Layer 4 of a small transformer language model trained on English Wikipedia (26 layers, counted from 0, width 128). Numbers have three digits each and are written without spaces.
Take only the direct path to the model's output, skipping the later layers: a vector added to the residual stream pushes a token's score in proportion to its dot product with that token's output vector.

Output vectors of the tokens that the questions are about. A number n stands for (n - 500) times 0.0023.
"ilm": 564567438724638455459379449579542708682665574781391608357612656621526508492534716465687536729621328458732675385517557620524637416452605756333628581522529474488362444755485223512455691636472329468635595357378634587457500470426359657529252569559452641270407242654555592406284453522281561366358632547711522488470771556483514367323321457385111661496596284336421521352534735625534702450617
"stem": 519359554363422624558325798659437495616470297706279659468789477509177709285565486319500481698666290688638441458688511302301519440287567815572576311488485661523383602631642372741338240379314586648701569477551619446525501545492420226539305564388562489456283302613732466286505500776177587376556551533599510354334536747755246447605721640457409787348354412323455566596320608659648779171933
"W": 515500443626409384470632688509605565592787542572430400546641500560440418541262526457767429562605487582588533509575481608553415369516319634362416541520554570486535600457565639393467530352579579588377582667246595588492501533429630409495574528623503536468370612615628562460404457637238423484555693354537465509602445474445460555485446508573456458413355518656348556562635632637403491593472
"ished": 527400619807500420446166409738504631679274363286295316302420474582376610188407391590495451325713495560692500356598468544482637421355691615550552609465760756578416443557525317487300706821300364541566527516349725253669501471266102556412299624336463631282547376448685386686383730638539635651479607552476586456495982522672436378570373484496677567381504408564574584523458494219642523496744
"oard": 583259341461551536559330400500526517684421527484409354319658324446534650288682376542672532613398364426703126484588600672548540206481634612556147492569414569516335525456496414547217620562433468391581553500570492496704501658420353518443500470546679451403427303574577357272218670569215267568413511457661586586600718496425500330621393605816627632276549287486430668441421500733483512388513
"ene": 636493604645552581648388665518334549457598382485534520272661420367400650449523599538535735602436462519774474535562625614598626474328891551701634435574678520461529462478583493390544547374453630231413585406553617467653501500524530368480451445465551683376465225677580602532634553540453489600545656391715668596481320289308481298640519500632403461561432302422313497478425543432642231608771
"ight": 069542415737568304515572446608485463599441378625440358386315382607673790622619419573568651482544437541691439550694544607644417492440386759571538643559642744504753316534474528290274389709638632604482439640604624289549501541470602536507557583469500531410504598539588601439565423403406719412385618485657428519625702269764404829599267615627500575273324370418361575366516615754517411469542
"{": 543340660748527469438458728591346587559582410428373335361552500466228554449581569417572237521387221468633565243535429282334516638466569610404512446428632288508542450407455652770434394683508585401700661431610749219517500544369345303447320507553380773465225403611613232420517382418585354699586421409542437411414500612406342487488473645573232477276381591486382598387520547522591484479710
" gu": 551467480553432314614576511638649431523363445497475414503411338776564362447397370506439509469418269435500429391551645513569627482471444443500401427395439626636467560529470465685327695452554487490426482597533714488520501648471497744269505514365490632549429553500494538481494461419515425528591355489595638581473479517586428466515581500655421521483460368464506554460331425642470515422418
"ins": 458476330782400520401629531469444481319163452525419562390636275466379644394250686531596575639468311398745599438552600841607366463514503521383246556509551354462529508452362456612590400696595430569395595391332530311569500630438458625542538683521471456471401547448531562569519311429646579494702527479529588556686619812467494415370439497449444468665356289436500488407614589649451612397736
"ings": 361286275743624574753491504543471597425391492684232585247394407389514409283336483419931672480671355545666613496604372792349605454396406562360319430532621581543326388519546540392566059642417595465267577925330462446558501541342318660599714555640360495496390287457551685530347568376734438453524445436563656440629773465390606413844569314535452558652271265275418515431596691602295433392524
"ilt": 597662378690555385397222479430464527615458341378446465264316361578423445496557641689647282745415554504711561342312637619723745195503314809392536432564661385525381324413346408412385675750475481485721718580310852539609501693322520286523604528413279586400422026525685279512621521547542509606437525463515743776554569496278435383616526590508665511420274319477496584400425641561459431362518
"J": 514593541425421435447632645615527633563802445476505516510766569369457386535348483589649428537564543340598518376646423554483477431559457571397454585571736537475549530522462303469387584642523438349500568419467574686482501549382590503456438723489544490464544565635667530408293492789300442420516533430516478557455407585398472509467483525508531471398353644482530624525614542649470556518448
"atch": 456433416635415334611324566490532565411263461384389535633508398367478751452496323331555462625675690599769578567562532543462582375440548504407149507551542370480537377509755546503420541677555562335494468415473490370446501548403588344401664464404557562488173564534652332277466450684288462515436530553432607554745585446511405526564319527448466472405318412386525574503258726496485650590478
" or": 566502357502461428521383554468540388497538534417409458562424466645511689460592552554440536347500543524440644373633486450454465400621495524639414354408451511611450503574439617412586518469449454471578404524510457518502500430653521578546456519525263406594630387527532558428434391472552595532532446559470437512449355580497427366651515399661702432495604410532421507478431329416538389618601
" time": 466459492764388301422381478373507686573225673520342669692315352589603565446516609277388419539530561647495345312594479604434649536305618586424407480483409300672434443582573402443532620514431331610657673772668372559592501689490383509452372548519359578737696488700496446504575489532496392555533437276683488749702753530576376689528523656825660468454380626431524576242420434525390629608591
"ob": 614478441454369694450565621339470349471508552503594462178385488429330544545460522503583442529511531398713454547516505701539624397492393691383298558543572776422615327416546467459497599504668322328441349575491530438585500645503435566569445646574462514399380622503472405562479742474282326611460644683621452607577373730483365545717434570446459521569440282405550580611626492638520503492568
"S": 492556550436466404577637649492551671623556675570516563532555632296457486481293464566528437482519609415630485525495462577600361459520397687382449521565634666422459609379533550573583366479469702458415474399343443544384500395405550393510592644417564436598484603673591450597379431518296543431580590434546436562682412444355561615461527477604531439433638691572320581525530485689446642532460
"ed": 302392496656535542356445460749493508630331507254479394467424482338472438687239352550752704493529662209539450493397532430414471431617462509301246307593508684496480158339412580584462470620294707436345603557511331477412499308562278614583463557518561583366414626475479464550343468520444526689456539439527560624628486397558643589384731386536607451456282369530431474700458588238535511588444
"ict": 324500541641583350661504371740356772439280617504494708375490664570612580440504492566504638640550487492648600524635605449557564429497451557766598509541367548500292359514685438512451813665444555412500342371704692562568501435301578565598449600578577892269547554587535489386341520636522374496535601720595709524211857484264631606500402454302171554296485318383207542331487740522457492266405
" State": 494593386465427261433500494599390586346419535610557560442496317532148484424313465468419323318453434591444527490543623544576497300422540646577431493460657330612406635517662376587500717386484371556546463454253382440549501497530524347468406566418601452571557419503838153481585532497234566515515336373441430442473650393623567360442438558520552543481454369503666545363510617514503443546489
"ary": 147639743521253518434547485446267629571696572613466438723343538626622657541607415366645746341663437463717414457519690315687724434550607491266337198502650474519550362578643694562689675258374450156522472463481500338455500444450431482404621443439612758511721455574531382746349465623418508648605542650461649298616712688603550504645565559539583556625369211450463520428545719631575504559581

Output weights of attention head 2. The head adds the sum of these rows, row i times number i of z. A number n stands for (n - 500) times 0.00069.
o0: 489553448497675425417515511556608493707625531473469658658602430265467543504372570691616572672477519420435622466435288557458639293584522595496320529462529663288630428487677500521652496478601422564588337467423412330476539561636437412723523536466471552339254517479511528563689606441599266595457337402411627317553169414619312362683687774562856542331349496478292425772135417446663756382533
o1: 444558422351429570233391354435652545468460459554553675595745560446602331444567462446512522520452512623678452309591612483690534716240310439372506510510330385468584566646490326490481491476424535555657368605355598569299584368465479530524370474515324555500630565628415390497465471517588497628538612579415503533683434595643464718535477541634543550598381382443507532597476505462606401469674
o2: 486475471291560522487564429381692403590304489500559583380522518550270530360482214485403540572489482427376571705628609657489537476371629648392639567492610265859475609512642485429573421500787473576591209482644376535707562620546454689634570751381512404423471322479586530693443384453459622425316262284543441428666625365477338441557420691253488423627273416475425500496286506606437610455252
o3: 547455398599590371456405326692649430626634439313312492552292333672460344705471637458376444391392515463479409522580532559458420434496375598541454326328347510621544490690646828573571458610610462570238492598450541348342620794418562446455504613563397520640485661475434363496809573374500362407527596671508214280456436680279780618574535343337327583435528278446508660520354529451465595749409
o4: 572584667512399366475574671693672627451578631458555652417649460431310625434470562601662602318556558544592523367535511484503493572170700607594454655571574503319417483385270439703461503607436389571398690457297620523591570507454513487754473773399451368507440541508463665309556497568339380595570489581594515523292518273552607458643315381565632634674497706579604630489540533458433480587305
o5: 474637447556622595395753464427456700673519340402515542561477511404772344570557613433456677529611411358543485469356545457333481611393594348564713496550288486313332539413370183771561442391470342585558601358522838530508869473403451382416450264645593532507451798673553489331507599549653583552409664654623748794473529662503621518428408468582397543548525463895552475601609637323718549534706
o6: 576377301555439545617559297571215319790508370504561307620646507538653611519649439515504443606407319492623401708300601398611531395511555402483702651413533560500482477292444283733666557397407690500409446526845587401574590380528269363421549209362665666352522479475415545608441523438483503640562492755384638530526435612308656378244567647492460218405404518716517500254666507482529397383603
o7: 371258377515367736634301409406402584775500422425324363457593729421430719434087533571488467366517683435610409309569487409529512649344699517511546460469588405702709399395530432456611420317324413343602500456453397733685690496402480508589476483613513645461524424665639470630642538215568753643454331717630461460709823408569492372253385437533439410559688418331431413419910408592354694532464
o8: 587416691559369372476612597599384631540429556673507493448429506491204612280663649527435386476437464506584424614456420458533408385463513490575517525493539343289592417507517646444439418373395634435432504601409397358520200494612541459384419463590575599456478593376455500067630560470623374265587306357372343541603277440555622537585473343556640733622561581428526382408465486466375519623544
o9: 586434601415398493433546559493409477544705255331530424507431487234461675312569689449299447562452327583418648453354457618517644518656562548457510693464489454385387673552458479417563687344653463674679613487471649513575337391729390564299580438585242476421623456593588488504509486476537617521363440563546636357595543599405516405438497292648500419532487398580707432671468361606466287338626
o10: 667535430526442402455402431411294437449461478663536419421465649529546395457416290358588543310507447454476545514548591683590471599323598441503277319496692533813403464648436418427313437361434244437397675406716313603427468475667552408599750644461676481623667645316674471786494478332664417489606519486708577521693443478411213283470496602277519514576477282586415437466573556433451375397562
o11: 468430530404458510500473503283528440406490486486446441648594385375565644473453452486375297560570520483515503497600511592668342496672321412491441697511442598022546616603461454471617624384453611486703496658588307497381430278482596386497615489554348401338546575416556500288429396445660436448668254455403613600664460594515430416553656642654602315412497669530454276553811509554613365515688
o12: 445432641694458536457585547492466348496367416618580697446482623503670441518568574496421543476348540576533153486234558655361467159517525624440407555551461551517560457806412640492382483716394402557486283504465452356683512378409458531486536700504682318687564448463511635381572660309400379567433836524688372543357186611393489548496353548376651763689517407472590362580302443680571553624458
o13: 564541372561521424401516506624305337366688426444571465592373509370438539387569562507351286593372391366626426843211397464458591372623425570532632611580562402270686456359540477507440671381491640490638448366642630460592584497620519426452292533380518473466362525381553538447517293418426610464464483466473555657285548654431626360627650602561500390435630577609525420547559402530519407621531
o14: 143687645510479646391436524189584493570561309530362583427234300563624537551546297393397384517660515298676486699459368703482672705726369545503563500540367365416401599529695625241561320419592574538562480574521540458608574489553549583302580481557504443503333416435553414576402604559510585429351566486569422667546788481280329241420368359577395511420650344623570395519504648527497539508535
o15: 349341309525458530627300356591484433563599516746494601595752500506540258606418579633553621665395562506671311450395579500575503665488615584628459293382577463328602680423621581453373474597385428545537547533670439509481482629510723518439528564509354325432588555636464455381559319556560522478452417562484587488436311421746546597568548541506517525587500568530440477584518411424508651678491
o16: 432377510497531552542622750370556562482334518731607531511511689471485450504388597507463284676489465687496462440356519543457464343544386470477416427434706665455614612396623500569753261372337636407674426310520492507496544528622569714521564341535628296809417477341483348555454595291791487299573409449474637507626348529623291362456674732471454582558423453624315365582542543417597503323528
o17: 369448646463551228576460503568666613576033575503397551497435461646321535591503459541600385357506540373588407581595477497447538345542597532511423423323456613698343521612569555628604494582634355445506323479407340389631546636497536646633481568488486507625533346353588423633535637523583497503644659411355457436381570430508610568474562506666567632587597536353384598510385443453521512672506
o18: 460566624660510531551669438397500510349626379561362531582350551364681407550323615475293570573522355458568428250759327592667582484676414596243612291461557474394702494512537713466555530400469431474736527445683597357536375644566462486507631592577519629372445309552538355581460518571471589391442560278590356441712262460620365577386364428561409393677596493613416303689693451371434658586651
o19: 347506592592384567791644536497401436507393602570520546493329623659545523675567460284457520598420552286544393520699329527316480312469561632449446574354567409466506494463703527458613485573532576582647482446666457437772415623411589372503448449503400510357535349306557387539579490598714479349493681329393342369494231356680410556565405724533563622557472491396607512544459489549411576652516
o20: 479392493619287328401329341546385393232424688418566611616558631637329452496292626541373337425466547438545433263299558544434581609399482538423478378440688608727571491270458637354302319447511748568562615532462520482312355381546592559367383655604400370604536737287404563584424194454517746444672259372527285389787484451565479670443557489489477430504383524465500422294493380449550550431500
o21: 256624607350530635736400391603611715488629413292461402654251386431211524647415576568233449460412535594549504731456462493524468313571496761533488373410669489405538426655777672390455617496696617693445384508545440785350299566594363316146398288570268611466615431214577275328309508450554472419460730541475285454384622697493581593561471428547546520523448489439544584640722568673574359452412
o22: 672318676246489616480446514542481475534405295646585492613734604466799612329449365327483522424693563540434475393508543764619545439588360404330545417400627339653514707430523381269380648259251600592434460597702403668454592306531439690496585588671512327496597439488827483423471617313565606511652398567359441475464496474395616553427585564615413374713403577518513510264683436618437521484436
o23: 317500610597407578707559568640551530587545613577509490429684468372364518614389657379483421597568497485620450539294461415362436392538429595584500618835343494237462503565558595359436330423479684367527331376599297344666708434348470515479600509512537398381447503432381345340518422453570464318619584523535500559455383562562581561500541435509493580447486544500407506669509526526695441641509
o24: 341493798589514596150563710382761541411421435642481414620388343531347561443489634665557541652450300657513496560326516447626386575529253598361357272500634609831613465368651838492370447474570588362455352438352711387516324448634430695780606480306628689601537458309415479517556442562465592391698629421612366511556367631520348536413551461481496561478418493482158412710412526394532430475559
o25: 654687430372497490556644640457251413339500448626455451664544503472449538545622385398445606693634332616543463534515551641472764466635621693440655422680470321504477503585406450385683590356621481500579455477629673490465434674521410418466792332436410460480460549276627478376503352802351463514493602523504548483581199525347368539539257493434426704636558382573621506543302607407550413352463
o26: 490616594478530642403244430604424379577633382675621635387531463630221294476629392553539431587398469685570613383380584721556570561530497579487525526643407254599370368395739575336468400460426500468424714346355673483550606599518567474619373293337323849497490485461507478840608415531421478614369507471423600460622445518313598516572421507347489403556532240603527522529419467623556410614517
o27: 470551446556516578381527548500331503437445840377572287562292540494485538604608528419282332625504668476426527730380478529580583340424466378604489374642459455607343430659583493478428513537628526245346380343658553623504629718532380589286407296469759752549564572458567412500431359597731447450390654464609382594415566602430473457342443532483360479507523513643446276277574560368691657508483
o28: 530473588755360565440395497119540307596393451539660360364500443506752588507452482447746625422728635452426406337461507694486633650470500464401311605424201768332301518246434420335533581581459409449448455551427587473521555300540547633624535742555519366483402726742591645386560607541436553414464604550611563520613485507466415520478352496377675475570409460379602448584358594520491615600513
o29: 589538579075474473704602457464536723536485477405543576722550579475570547445249610662405419446548481454452638515609450511449578744334662411553698450496800554576373885456744472400540439462549457807589559541656310665385456419468459507622430532752170399441719543465489475636262405419586570416468438526451571405416430322376508794593577571492314414466395655522583586524719557565550519252455
o30: 405708341630595484514690529517438186233555452589404509559335581628627464873488685237376480626630643425330481579567640289284596491208422302431622479357350482514569328598492674702620641539722297794658396581618791515602568673459473694465524582574392533648488644540647399631710549511548518336537610500428594446305305593419562364554471500288258636351567276561446500571396548355463450553400
o31: 446578518574551438700417506415622638634266646324544469450550418633416589642398475410666619333632500519401394290634450442399554448398629363486413470507345515482257457535418438547523479699552482369334411668365449643536436516412305455540647480550617677422448600461518569373492664537512379649471570676493517439466591378522386592480183385576500661669488374500543523503528669456538497472497

Each question shows a token from some text and the vector z that the head gathered there. A number n stands for (n - 500) times 0.0034.

" the": 426470417507480470524554502487459521552599498575447562564447487566676481588504452520482448475412
Pushed up most: "ary"

"ed": 459511542448520536447520507508439429516516475441489495538481498465504403550403510545515505450422
Which two tokens does it push up most, strongest first? "ished", "ilm"

" F": 466509459472518475483400468532464479450582524470430515505418456456489534539519428556511548545474
Which two tokens does it push up most, strongest first? "ict", "J"

"av": 478496562494422460494507459543538455463501464498528501565435560490533480582475462544576540464514
Pushed up most: "ins"

"al": 578600457595418529453562458527582541483307442429582530683473534561613585713631388398559566612552
Pushed up most: "ary"

"very": 472540669413535351566524349482512436501584483490473507469500541495509470529498517436388493469388
Which three tokens does it push up most, strongest first? " State", "ilt", "stem"

";": 485525531453461383423440477557489516437521479508547464492430455484548485594481383549585562517515
Pushed up most: " or"

"ctions": 497565447453556519436375412548446517466661563374370483442341438463430536461442398571447556561471
Pushed down most: "ings"

"om": 572635738486582431644633336542364243777409350566206493685602271307559448133597372457433382566456
Which three tokens does it push up most, strongest first? "ilm", "oard", "ished"

" found": 441477521420493413466505454507488521498584497463463517499474535441527471538452389463460547530427
Pushed down most: "atch"

"iz": 478458461505458494439447510529530483505552525474471498534500491527536482530550416505503524501500
Which two tokens does it push up most, strongest first? " or", "W"

"ol": 554546655461601457548515389413477399420362528488574371353506467447478562618349558504578514416552
Which three tokens does it push up most, strongest first? "ings", "ed", "ished"

" season": 561511549513493481474494493493501492511509489500492499569493465461517509529565493393540494482497
Pushed up most: "stem"

"ad": 443534617569481326489516396441413373513388441592527441532472566456537553493479413413545548563619
Pushed up most: "ings"

" to": 501510531491427376422539508481488567511556476424499537523527540356493387452466484449478541520459
Pushed up most: " time"

" m": 525430497564451333530436503545581442508515333628594448612525524495509517560649410472522458466460
Pushed up most: "stem"

"on": 720455845608490256737401480339321257302407400605538617658665543330511650576681762822491628567608
Which two tokens does it push up most, strongest first? "atch", "ict"

"a": 433396564522521390476443465601616510518410370578496465554527482495473518532542548476626513491530
Which three tokens does it push up most, strongest first? "ings", "ob", "ins"

" such": 488518512420535533500527546507571523483563535459501475537469469490504519515564494463541515448522
Pushed down most: " gu"

"d": 430500550383585535487579488615537420460637471513579471474471557478517567558504467493498456466454
Pushed up most: "ene"

"i": 449237515487531268468344476579737590490289263731553548689587516481551585510642395407672683286555
Pushed up most: "ings"

"v": 528384422265601544789505540630574480625570496466590379604518279509220459978591504414583351611515
Pushed up most: "ene"

"og": 486378539490458406402522673514557573489392548473416569554557517590531510506553451533499471405622
Pushed up most: "ings"

"ew": 477424483521455442491501485517547451436522432500523486551485564533443526570540431521544432525522
Pushed up most: "ed"

" The": 372409449646442363632507521592499368503492405574377639379477539605478522680527468481537366558409
Pushed down most: "J"

" T": 471523463474528468492395457543461472444609537451410518490405457467483513524510433565492554556465
Pushed up most: "ict"

"-": 358373607751471432306533336604535403562448452394398439416476436493385509552395628510721306638617
Pushed up most: "ob"

" fl": 477461524486515391436479506517549467425420450526594470476444516404564536685534371518566556495536
Pushed down most: "ilt"

"ious": 462476531424477439424451448534494503492587507462480489495473548441525494517499430489462538507424
Pushed down most: "ary"

" for": 484501527394572576464544529555525533497598515451531470504451474492526543515522505457562483457532
Pushed up most: "ene"

"ound": 501511489517491478418399455493538457515547462510504495503495501537575521540550402488529550434504
Pushed up most: "J"

" As": 540506541436546460459466501518514662532558439449530571447441409476335545549453488483456441558542
Pushed up most: "ob"

" writ": 460504526453410409362568533543509507515417571369494439623514573457480447502454439527478534566468
Which two tokens does it push up most, strongest first? " time", "ings"

"iet": 416466503540463454523507501493525480399574497412476449456430557415515379465544429460512521514473
Which three tokens does it push up most, strongest first? " gu", " State", " or"

" sign": 501502542480523478464433544473565521442505492493520464503453448487497525655542473426540564502518
Pushed down most: "ished"

" K": 468507642381413448395429442549539455346541533555623367456434634499388590580582439607498489451380
Pushed up most: "stem"

" g": 516508498519500435458499491523516517461562507470494557515438517513518510477529432479460550493495
Pushed up most: " State"

"th": 336401730346518365558509420500620518523480507367425453152513439584614489751575639383581379462409
Pushed up most: "oard"

"W": 497486484531487459526455516534482563452572501535504517506525451530449540563471509471533506470465
Pushed up most: "{"

" f": 430447523556440460463412472543519448450538502464558460483498547476515495478529405467515532498542
Pushed up most: " gu"